Layer 9 of a small transformer language model trained on English Wikipedia (12 layers, counted from 0, width 128). Numbers have three digits each and are written without spaces.
Take only the direct path to the model's output, skipping the later layers: a vector added to the residual stream pushes a token's score in proportion to its dot product with that token's output vector.

Output vectors of the tokens that the questions are about. A number n stands for (n - 500) times 0.0028.
"ft": 499305355555395500646521528466579387392756609401510433627644484571503368494484441435208605483427640689387612299352368611662474579344308688408475653593532502615648288509521523466684570683485393676612472691564423615690706524667776405404558533423507384572212472358566618413503681350585343466523464452477432276704275625422311459468531493662278526465371529714590377297238360523594399701523
"ight: ": 399577874584385390731398282493262687412699602386466559470403490381438398540410342426501205614444626551813592530476467554674457510642496280681367139474373657867464358473518624640603790419544384537497357666561044362326486352535810612553552837532753533617541309247770294500589348298582603408401442425800194287849178469341451445592709408641620548683409492672573465549341212644620291380561
"ould": 504364590428710476472479547616431609665629517620400304326450489603487425507311398190479700597482461606465461267357393883360545603401617477347438425379470697531604400516583742552397635364239581483533414350248255402384671459571653330384455694569643444589196574395625506491434552394627578438657501340550266793825782509687324487290681411556487717816335506462569414442382421355536450642861
"oph": 522592361595638567528368376607496582481378406564353602588508490488592198440522495284453536596294468498658525356733673536620572657520633481677475394692501649443434411550615786451655468628316626561423437496364441696513435383682464389469657528502433572601302535391491310514718518220451443612676548442344297448385421491673535477276579667429478566315430380645421638619231543574398363264694
"year": 585649311645411404535682697587386486524533409507469763443479483357639514326384456319402625655565557668370501277504498613596549725542427219682542376448476464446535297601810586742632591306276556509458442631200520442615469394385455347581535538362466545455467420454518476498396602235464636636596578260647272526609424307527389480485636403422352568620379717619490584493777412558475461801338
" Dr": 409496477412455450495658466415583647307491649569507430446585494436556372567419471520579432536389265563366579527504674632557591462539527483481460593339492612542498526427542514514489642503467590684543493410553496422259393342438619451528388486569522381542528624442493458530443453499404397553557484454502518369561412505511492478473408489604525715434457649473601502643527487408530569479621
"; |": 437156723540292574705427367503541676473461337231282405417480493379564580352586462517682428552471536579484485576649384739575699422366479300523512235605466589659759535499601461454618317362265676517335459537356486513525457450310644357496362457621422470515598326393697330478615462470491463554534572605544552595426449464660492471337577525674372766469545500428577701534521551630557678523505
"ounc": 318551701469594423674586332617462615432545394602329476551329482482488505254427554310188824597299493367459478625429260569551581623507924555515476571583532387640392417521703589814553580288352723431462596472561492433646513637622697606433502497607577254433356458503439345410573468362471496444483561433661141500616403388579465470312690761419777585381406596570539437718559307136547466502330
"a (": 744628546497437432542408306553444537726520588616470312483534491472351438467537732428636473521588393688727603538423426577553306707508388480524382645515563595588577351610526427458426715382335353825327365466563457404551339333456377575400468601460670460437746484475454344591614456381569606391478478499374340522485516476514578497269656456675410430526457460353398611480487538691714403360472
"wood": 577596569715365497347420508502340492285639464423471715428523491475815247413559525424411528557460709332541637257569490443591361607411384403461530296272496612247582498554573597541446623645387638688593429480274406533591478291284553566511412452587465561605463559535473485571437585411727667381619558352701423560649300455472585468428450548677232538588464567445553553659627502493384434715432
"ks": 343321669166473654672537664533594579497450730605593104495623500524447405408169756493225675599540753623497505523424296312741547623527415736463410541637311443521568476523483400762543357724465718566461554534531276566600541440470576445528437588331455624470549420432411357697524654347543420418530598496553601464488432451521457495029724508583251422456473420560652411612510337553603119581440
"itation": 729390486441454318612509551629193415571549447557446407462488486421591389708473538188508572590567324411546606145474445787618639340551481515685534456705674559910697545557579678585573331311483845536275580679479429415693490303668536518443418680361658316664464339534520549333578481390469586389474722543472284509465567389556519463216425498606559370221596480660491334421511333304561580477351
"ible": 586368758450346439600408562649547557467516448552568393591374493467475341510488674290516646528541543292660476284529477312519653697448650626448220363508520701727557571583616649457758315111256580785300329580413600514699700384531459535582390518436438341493555540673541280252535603174441486366706847391469108432516647291465495534337520563640414411694509522516664457418726508273520607488584
"ity.": 568236782421506450550452319457440271650450559509454319344553482344610585502594678103538306569563372562621533266509421382664621749371429447584376471505623655377679585468614729539443317570324663691567569517613336506635686420335414340320615596417584532313540151506507455382686479444319499678636802632653169753664640656668485418186594524387636518359357576472495501600695433277611644417255
"adio": 589277353532663531655573498544433504537640573300423443433367497302454211543367635191544372507611536394613516473447543507508553688291487524423352572370430355654589395621593171507416506595504492535557471674318553586796764608614590386430475588449639548340483613566576292408576222522491663653606593436749529443775436217689483487405713349320489623599360454425517537547573290551603705351435
"ion": 306409601544471314426664621359577231480440703301603335677554503194356584522688580237478408512739379387517341330539369358464377451565425491470658571503574729571634459660706553411608456440517577445461584454562404514684546596549387561418462436482413426605498542624376489403557369299535491389756570395411545607368515467691640509538463406571496515652407387566665438656591499441533660482493
"azz": 398576641633432517508326428510365494463482464446423468484404493514768398366504728162517649570220495509516467546720498615495522569470411378589262614348440523301482188553579418641650517413422477473483620752317467653556418284673527475582624545600501363583374581730656462482493440383633647562632516575744502332437502257771466501346676633436561631489460449526525439438479438575490492362403
"lected": 597730533450513200689520477444496677459578452506544348298353489527496441436562442383380766681304725338569522162608541763373720713373578537516432212487650413623309595654438608485496419155329462615330280562630497467669309432615652684550572647640568335437347237295577507436287541234518473536813551566625431208535369619413759509304750494781559306700560463421754441348523601572467606539352
"ica": 271564564502681517621463385429458497394579555437524519587605493296583387441436431131633537573687613393633489437552464432624494758475520370632416597454667393625507403595463241534314344500356494646631188636629399449652505403648384362390410490416535463547314571572553395662654268460792551416339440562534477526403430473686707514458608565532360523354558428684571728563375532482352466569643
" r": 392448516339535379480425356495542484511551586563597537543639508649527555612622408602391601414485387468505462589515621486464378375493505611580571575365470482477617597477584464478502456606420415563562630457666457456493452554536526587608534452494489385628616495464553622513387399631334519448500526530500410462346402585526344491608352597397461470470530459503487561473408493421439412519526
"ing": 395475530444429486527562610392604343359467442526653432765387504466453393404411598543457520517577462305574324526637453535312354666595617490492588603378666640319496568585517681510536434591617524501495476458474620425578544425414365437582409515616468659559514635549477649540564461424514573302667453563640394463464541429329323517588317587758450402521547447591352219668527630604539479236273
"e": 633638421416493713357175571254564492546589389562537385444409502468419449547467545443542738372665557573439423579456467590501495549659398480268564610342567477463522307465525626441537439652610632512439577402621536611663462704595392443551333503565326481340605465571307605262693512293635703511344621537610515603296650637500506486644456301672395482507549752338281530592308518678397322512287
"xt": 687495404424409502681597630590395598221673547319460498208451496535442396435294455433561678729600413496628793312605417400603679506369336612661266526646471472530392393522545526315599460411516556569404416551579555411478431517652517537513532655642575384277263497261535533401568571302516393579670563738470270461805344485416310479369645406724533424433620594464704419385498590590562377531689
"ach": 417578592347533577480542420450508448340693596514526506543355506749574190463504557323559556469614526365625330347672443761708548568454375657503505671231408309468487348525413576563390487506482314400550388448578566603351353481588390355603692518455448473582525583515478658662494340318439552505501507638463435493743372576429487513468722317517537495475519613515666407499495358545718497495499
"ene": 620398632430775486333474344709401393600412541385470487383369495457621374298597437334610511449414382596708701454631507503402679581465393497191587511644221532350620407584512625422598458600458799324529295624458634543620534563435559440464516666457369501619404539531508610374599574527501555390478517512310272531384540474649535471324634352557347624489587400486661444412736472628390621507540
" ": 642558437433311478612427690548580534486569352587578513553486510537480403547363384643335294387594559496533359622722291252318577352498395512469559572479620506388637565398480423314512652610526377456503624626563478482277406672448405667357430452496473631678748542518459562592668360747430529546375543601513530589548422547394510533526358448523686491366631480497456491482373454391563610400416
"iz": 225465491416632369491435471391368381399588480351611446556248498382314673502603605233364319432558579389448585592606480554526600576448702616427375618564394676458585418499444609572593327560501674489756444607695479588540395489657459288494272560723462655481415586423552553648541349465614574261368557516455187366453579516580479505465600572559528556480532480523667441529483613426782406427567
"ody": 480355445625361506595445416734329560486605531580375474357405495571593374433515485426611740657409656215418659575566535318638829406420440238551172632601346317503677328689516589488546675410582577535610217683377444385546522681540597369509442569464541556326510555293581487646611443198609671538556781254437507524463829470561678480240727409345478472440522451541822409439602467391493367405299
"ife": 567583708803681481599544600614450599552550659421598643609493492149421288306443542253665595707506338405448584188338305498505733758382539258651659407662619485539519320582534497374499372486526439554611404637654353482571578349486446411372553699537345626199439532573507338531445598182584458463527742548749244594620681528582389481535578452471658400521472395502565302185257367574630323426616
" minutes": 406555608429336247679574554656476617474645411407427519304601491392755359508344444466425638504334417813411428427546411575462378521478522461665550565604619599563573417536724363894427411567524484528371597614165331295406748563456537333660465607553524232487510277506589597514483447443483406632565752330659281579628621606569445474184643500432393617611543529553450438636423265527639239479509

Each question shows what one neuron of this layer's MLP adds at an activation of 1. A number n stands for (n - 500) times 0.0016.

n101: 526554574414436416721406574472447569452557419399235477869518354520302501657490569560512478610620413339544528382597483405501549534284356675565380519492538729371405438286512416497505411406490601458451628573625600481500493563450731548557625626388426507429364335308438609504599500595666539492363245388521497640634654451528513514477406476508436547503506498668522405602667444571552478346497
Pushed up most: "xt"

n144: 548575375544501391455352549508629360542404316476601581560590593407673334524439534529539503487557505614334471564457514444385544643511398430535487478565510462598499569426453458511495692626418618537545576521351455708617574487549609447533477426350651456468295434471509531560588469538446492557323394425523584410503551486427428538604532652668500572367486462227426470450366484561404409700620
Pushed up most: "ft"

n438: 497416698570538598498467447610483495526479201424479468498440617367556531506656700538519526531442541423316631589527457454604612582524442482498562579420545480569516419491485413238549678283606453570523517564365609519416448519360543616404771300531477486568385449533421737526474460370507481528660601394565482360406532664421492391553429748322374480407455589487451498341739613493590433413434
Which three tokens does it push up most, strongest first? "ody", "azz", "ible"

n315: 643506575427392510590550599341480456492662677381538393552473750401425566466446609590365511369517403485395582450580610521440478605653565562485436527473521582421607501475587470624492455384521532541379597504557492238455421632514426464446561458609547517484513505495329618412699565381657580581425529419472549489368596432620504445614418534552545449427365523503393530432402391498478367328686
Which two tokens does it push up most, strongest first? "e", "ion"

n296: 503514463542354509424439477602542632348598506420472624520541520601600410262506415482611567524443700568493453681368468451299645426377470657372571534628449509519532560541592576572533711478538687564505601626562409497549408405451437472531477498475414543439468567474478230394429462564432420525369560421645406610532490417488446393620629604310511416587546480511388350405436592626437646622448
Which of these tokens does it push down most? "ion"

n61: 396533410567421574537419557559401584405458502314526434552552236470592289554548583477421591652527442594561614310637430571586502471497373567290482507469601516509778589532605429538517522486556706659478492330529548472642799620606242354515472596542402427247543545576547478286514521556300478397418596321506585415550428537369479470493560365430556588510526516590503591392472606559618553363390
Which two tokens does it push up most, strongest first? "adio", "ible"

n624: 643711344677604647477458543374382553628383526574498656552605587430557623615502279656423593431729694626471509433566631590534495528421470430518584437539555577333478496720601428396516645377594629659286394521443747535538391494552425447350405371593200462407368373612582379486621328558350428479325308551792380613458574572451527521498543425313413247505423484533519470462442385422620462502482
Which three tokens does it push up most, strongest first? "year", "e", "ife"

n477: 553542443604405261582514458497466462475740340587587477434514601617430494428502378556495515659436633427458405733372521539502568578409418429422612423442516592413754544475267500401372581399517592431385624505536575447592496557526466368434504398572599508483442609655595388354379507607466474463499571467317321487439520573486639451500509371631462407572625560759694433579410479421650415413343
Which of these tokens does it push down most? "oph"

n471: 404487451446643471405235423566357470520436441400643495609421425401466564422543305394582519615486588692553335529407388694579395609272577393496565567417624399344532590494344627591634424545510419484424599709532371519541547497417704506339593526548431534426483607518543659376443343647457505393448700599436430570495585576542407515552518481629530587343612606620584501534455656363500496286412
Which of these tokens does it push down most? "ks"

n5: 366559670465636715540558584312475466542201620617506497527477639389404497391564560454559535380413458534556501476523438573409371358486488522570458385438513490408631604402301573373561737640308414451593481319430382481439520358578634566657554416434504487751521447688620575579446517585589464666489493592516281654423585517531381420653504478481548484601511529532267490486289592297395556466603
Which two tokens does it push up most, strongest first? "ould", " r"

n752: 505384520477572363288648550398584635422472645465242653515626618481530401532377334634514379562352616492478549394413299341449391712535563586616434659629366323478583588694538422617594631480372537489491321347549599493599357554522440537399445571657506386587330527585462393659423623482493498436464548562444525343418647503365573589518653462490583556503481454462451480504604585335596668465379
Which of these tokens does it push down most? "e"

n706: 503536655482465582385515372533526676397528603590554642486366551565295297693517440399448602459621369475625419421421599311782514500499542384545744605537440355372411524223509583559284388494367462333514404396533614395338522285613512488632514683459467639584534554670615485437474416703625379473303437527463698387568641346667568571340598296488560590615474424689575377588415400433537440574535
Which two tokens does it push up most, strongest first? "ach", "ica"

n380: 544491568372547410411501527464687537490373471613370470582552535561609400441561525364494512543458641360486527467565484520563553473543576540558469441672603523474384514599530465546355489520387651407621402651471488624375370582516500589463431401409647546538555623448475380532567462453370473490487508511399520279280533640533372636647637462545500435371505438506631480391411538376629381637372
Pushed up most: "oph"

n670: 458349575535289382252793377574812587473482314480426372486381368703576498529610330441393655472517421553380335515319436529442376487689484566368561557723469609301740671461770436620526432364612401366421473761454515338484737545435415387545456536281629666530652654539535482468408477657537486441467277445393672362605468598585705383699720532455325443537462461502451399408481535523483571476518
Pushed up most: " minutes"

n556: 495524459347523643467491458431664665523418470604496503416548560464356505559447449439399554476506573511583478514477460509637513375402506409425523477497503444755459466560490639577555571361413479366549484469379463480519568660376527481374390490510416488570498553575555290537539480549386540495625624389493354454484563550529567564550609545459488410508508415467480524621500560733476570568301
Pushed up most: "ounc"

n538: 554529442372739469525540533552618476486399394534364446530593820433558406522460450578511653488356399398522581386462463428491599443376514581598582670660605589489338506546493507451562509510506559369523522565473340354557632512410407537503447506501486410484598525504498557623563525492476694404429435534490635539534390509468241606678525466404366455638471375551527502440426594555417413427426
Which of these tokens does it push down most? "ity."

n185: 466469502469448498515418556496559465473573719559500428440494666364586607548541440679470437585637585640486578484440587593555378635550344371415557550478423578499709366492305387544542575550531529503556464504346481633471386571433523469545529500587367527424455458513414399462407330498511382578307354610471349604483509578621445577456428530759590497556590374486479592354506438486508521391524
Which of these tokens does it push down most? "ounc"

n522: 446449545450480569512341503408610366569469485457644480486370563509455506338545709563474430628464610451569551440651582660460407419595445422582530460432592593380390731592498448722437574566642537494518447615440311334503500349484536634274510526513467518440281403520390598504632302549505552634537527404329397511398684555744554726444369521568698443531327391527420422550358573435473626444424
Pushed up most: "ity."

n80: 382450244631529414402595530532356514546522379503545692766392336407487753553451670531412497363552614547488572442581677631413408447506391474493464423499444574721271532394688440530589621406402536458507485496599525455479264550425397413559563561639354396532556371359419506519630319637543480393642382448437565495458585686485501692386466615472655355395608667463700394534521568413528414540410
Which two tokens does it push up most, strongest first? "iz", "lected"

n358: 178492633509497396660421551507490679446510621368365602353378294397567484742625609576465575501701538587630481497279529329781578513594380429619385375378379452621689673582686538455522522525379396354542495407413653662421385510461719508479665394365476461717290485525448297565425522581511572297465526549466608523566329382613455350475412466581401457502428490566549576488344560435552584620505
Which two tokens does it push up most, strongest first? "ight: ", "; |"

n239: 507544454384347404431480525636480542456574565389410603532404554527377657529650375435418570581580473292523534579609646490330695543464545715609621599469354423475651274654512497437483483494446564279639571410407733530523299525468456413596295495513687350458434568527530518518536559765507602500404533393500586617506649629297639402462553665416614310358361643442401483392557419411435351527482
Pushed up most: "ody"

n222: 469412504447643602672370358473396423456507469443286732530638523395375637668434609603483434432314506424444550586360530507498561475489567479327451436668728505676556535489448365519373573459478536562560525595353576521497577407377570553520552522373541412438580584563519698421244489380394420436527569472405436557474455541451345404678400541539530619384577426643613646498430591467550372697555
Which of these tokens does it push down most? "ach"

n569: 572604556548239594416504544553601417461437520441416518723590355594556290549599329424299413486535435354667419561641502289377455365469521506418446502330386389472449488432550486460577659380605827560529513462527586434533441553717313744521568667476614357653533357727494500643508572316556556517272556602580344522736580541363627357434428436526611411417502654578377433590419590542408697543416
Pushed up most: " "

n321: 416437378563596490482411578521473372410500542460421560468657575587514483436570615369513418548536469688478422585618588319451507511478571651277627557408610386467541523512473485499556694470335648476549494555571368483402586511542561520470509408426480428503346399634558541393501516447551578424417589558419468506617552384593710445426487524365378239525511500301604546389556400629504727327568
Which two tokens does it push up most, strongest first? "ene", "adio"

n736: 430427482665550447484234475300671457477427384665538606547487470550514343409467498560486381699668422453432467463336558397418547431548363631590480631490506553528543469442517316545344465481465437385431486205621627396523758372607525454286435665343457682697426489650643453339358628481509517555542466510529646639606531643303646559639632422462393710336450451659704419538469476394497534633608
Which of these tokens does it push down most? "lected"

n425: 514640576447434494486445628591553596676593515401420447425364584311494532537456505523537522353499439441468581552392459592415615560447802355747415480446643424516640558494372368531596492480466416500484482357385318369569435479557624495625559567513455575555529548701465620457526509541538480457528310516436522468631544543431463328415664544314285382676568345346418797570357371573432455497546
Which two tokens does it push up most, strongest first? " minutes", "ould"

n491: 358629672534521538546570500365478479386459468441558568335568508431443512554360423612425505411583534506599552442513541500554664597448399573424433545422662511540614570689438498291465261428538528537516345545480483560549328557475396436566639502487550405462488438551529504627383397364286502533584602425521604578614581484432569533556262524490558407655525575542425461463367496483402512584604
Pushed up most: "lected"

n163: 528548490493429466471400419596542570524405474463499536486539370451411525411474469440495584336530392492582418705600589427561579683645507584458517564518348566482359411604576690395563519667391503369429610459567419532405634686546471363609574681477535659444546415575401487628497534529489419494504643472536418431402416606153346620620504447421500556523301460516271510462469634638380531381455
Which of these tokens does it push down most? "itation"

n105: 566640402494376601424651346443623736465556440473594549587465528542792429506508388523347380534601394564410399366623502419592454531269483725399641527628569623589227567368374517509675726510463585503555374552470623554455615673552638513554515499328382428206509467544447489593444489617373471433360683505563571493302617460338548401573325363471527379489520480628444459467555383445688575416493
Which of these tokens does it push down most? "ould"

n440: 512564484675555461500516269377416559389551455571533582656526625417481521516516687687479538405570410377469589481505442341461430517534435383479327361538352415545558455581549530495524354390603440340451656440513551467701721445668601440579509427313662357505526365656478553531358605383570452380392385458478547567303574634477368371553556490553502489497483567360501509659641525630413392751517
Which of these tokens does it push down most? " "

n269: 614539393355527419416441380681551358564445308418453510347546475498667253427520380618455483502581358513466382542574490561494432706477506519471404537544598516697426419361336538379488352585478448519675615499344581578405321541601604369534424386440444626408550626451458491393582346507656313699413500644645598628294639535590489568454648477356486508655358542430477573514514541590496541628527
Pushed up most: "e"

n289: 624530507455473515523487493423638564434548414592432543540391543351544422306615557481444594621375474495367557477451533512394387567557649667459488520601369516578329348536463469625540514657455563557585425660416565419564582465510599459433414482600519525507469635498546469458621441558537440523439615368474493396621423516568411457435429699318415438390374642738414449347547485481447408578523
Pushed up most: "ounc"

n721: 550416525427496522477525618437532611515622473392499437605525576457546482509565651671486341343489548601545499659395458537400617448432444394475571459645480611604443434498506522656609378394546562285336346577583395591443301455373508626458441591452670515414371502688603424427382394450486529615582401448460712341393609502701451404494568439526373562492464328581635475477607389497506551567451
Pushed up most: "; |"

n563: 530481631640487545584345620473703595770561383405610314494574500433556391672530517440338435632402344303523530441443501263508480496463441409541639604508542753474407485410465546435508478288587632444468645559578543563490435343561479538325403503607717660457538623528281597604559499380361574527355496523405455463579603511524341376683346519429390647407416369618499437491528442547358546586541
Which of these tokens does it push down most? "lected"

n394: 501517585459360261419571525466457433478564547462485513501675844451542384443445511686484627533366507500434604589572524569637448476611425589485369358481350532701466411415392368555473408385531609472522507458534502382585359492511556469454675595371462583530455377291476383470587708541466637338428472519629568504451499407570411496472672532554462523433410653593420368510701607377447456590565
Which of these tokens does it push down most? " "

n667: 661494571547420503495736708290347403545289382488503408615440594386429444399614516467535363396543418468603596443612405464494561456498598561425499464615294630598418318682482418732564440538524631531442476544357318467620427664530408528366235413591493400582731485466479551599421375322336404418575509485487343581383509611421343617737635584370743522484587725335594492651563572550493617538642
Pushed up most: "ion"

n575: 365507478467725363516540419582555585447412536562563455480523574527478645511666209567512549444538445579408299358431302565361580503329502645425708634560595300776675607660382715560324535554480570516586496517422511520346529595471472413307477148469569459659570466590607452478525360464402560466442448375539423618440706411427314732626478563441444401407394529504480655496627454618605493454329
Pushed up most: " r"

n130: 530547540486455333432557678299562397647576505599514643353453424650405249457596360324576450404404523429399570433467502677656689650492408552524570523379588601547363474563456473404392596531362656402389471455481469444379666247454572578593644484825714311536568610458686466516467363566618575614688323521477542493478269510566402338664468336638629499473380513496508300533409574451643485526382
Which of these tokens does it push down most? "ks"

n451: 375475588512447538558503414604574471502582450572393463543569492506504512413528419464430609448547560583539455584488563392394416509607672616341589335494430490397596404413444513649454585570444495409477509462464500372466375643531476424472496520603491450567681536484565402484560665501495489520626416761482528540570623271448549467267446481371635640615506474598525569526400300396437540482523
Which two tokens does it push up most, strongest first? "ounc", "ould"

n215: 487376654424612551657507415448562386549257452417209615734580323592520518485661579595429601528404261380673549356469461465444528514564312475458504612694227383570494632325683405474446673363490242514375493457542573455601476500332386465506340756556505493465302601454820556481542552425815513630540343584520369499394635461500502642495734192325594431517510499462385533589459701632475494738594
Which of these tokens does it push down most? " "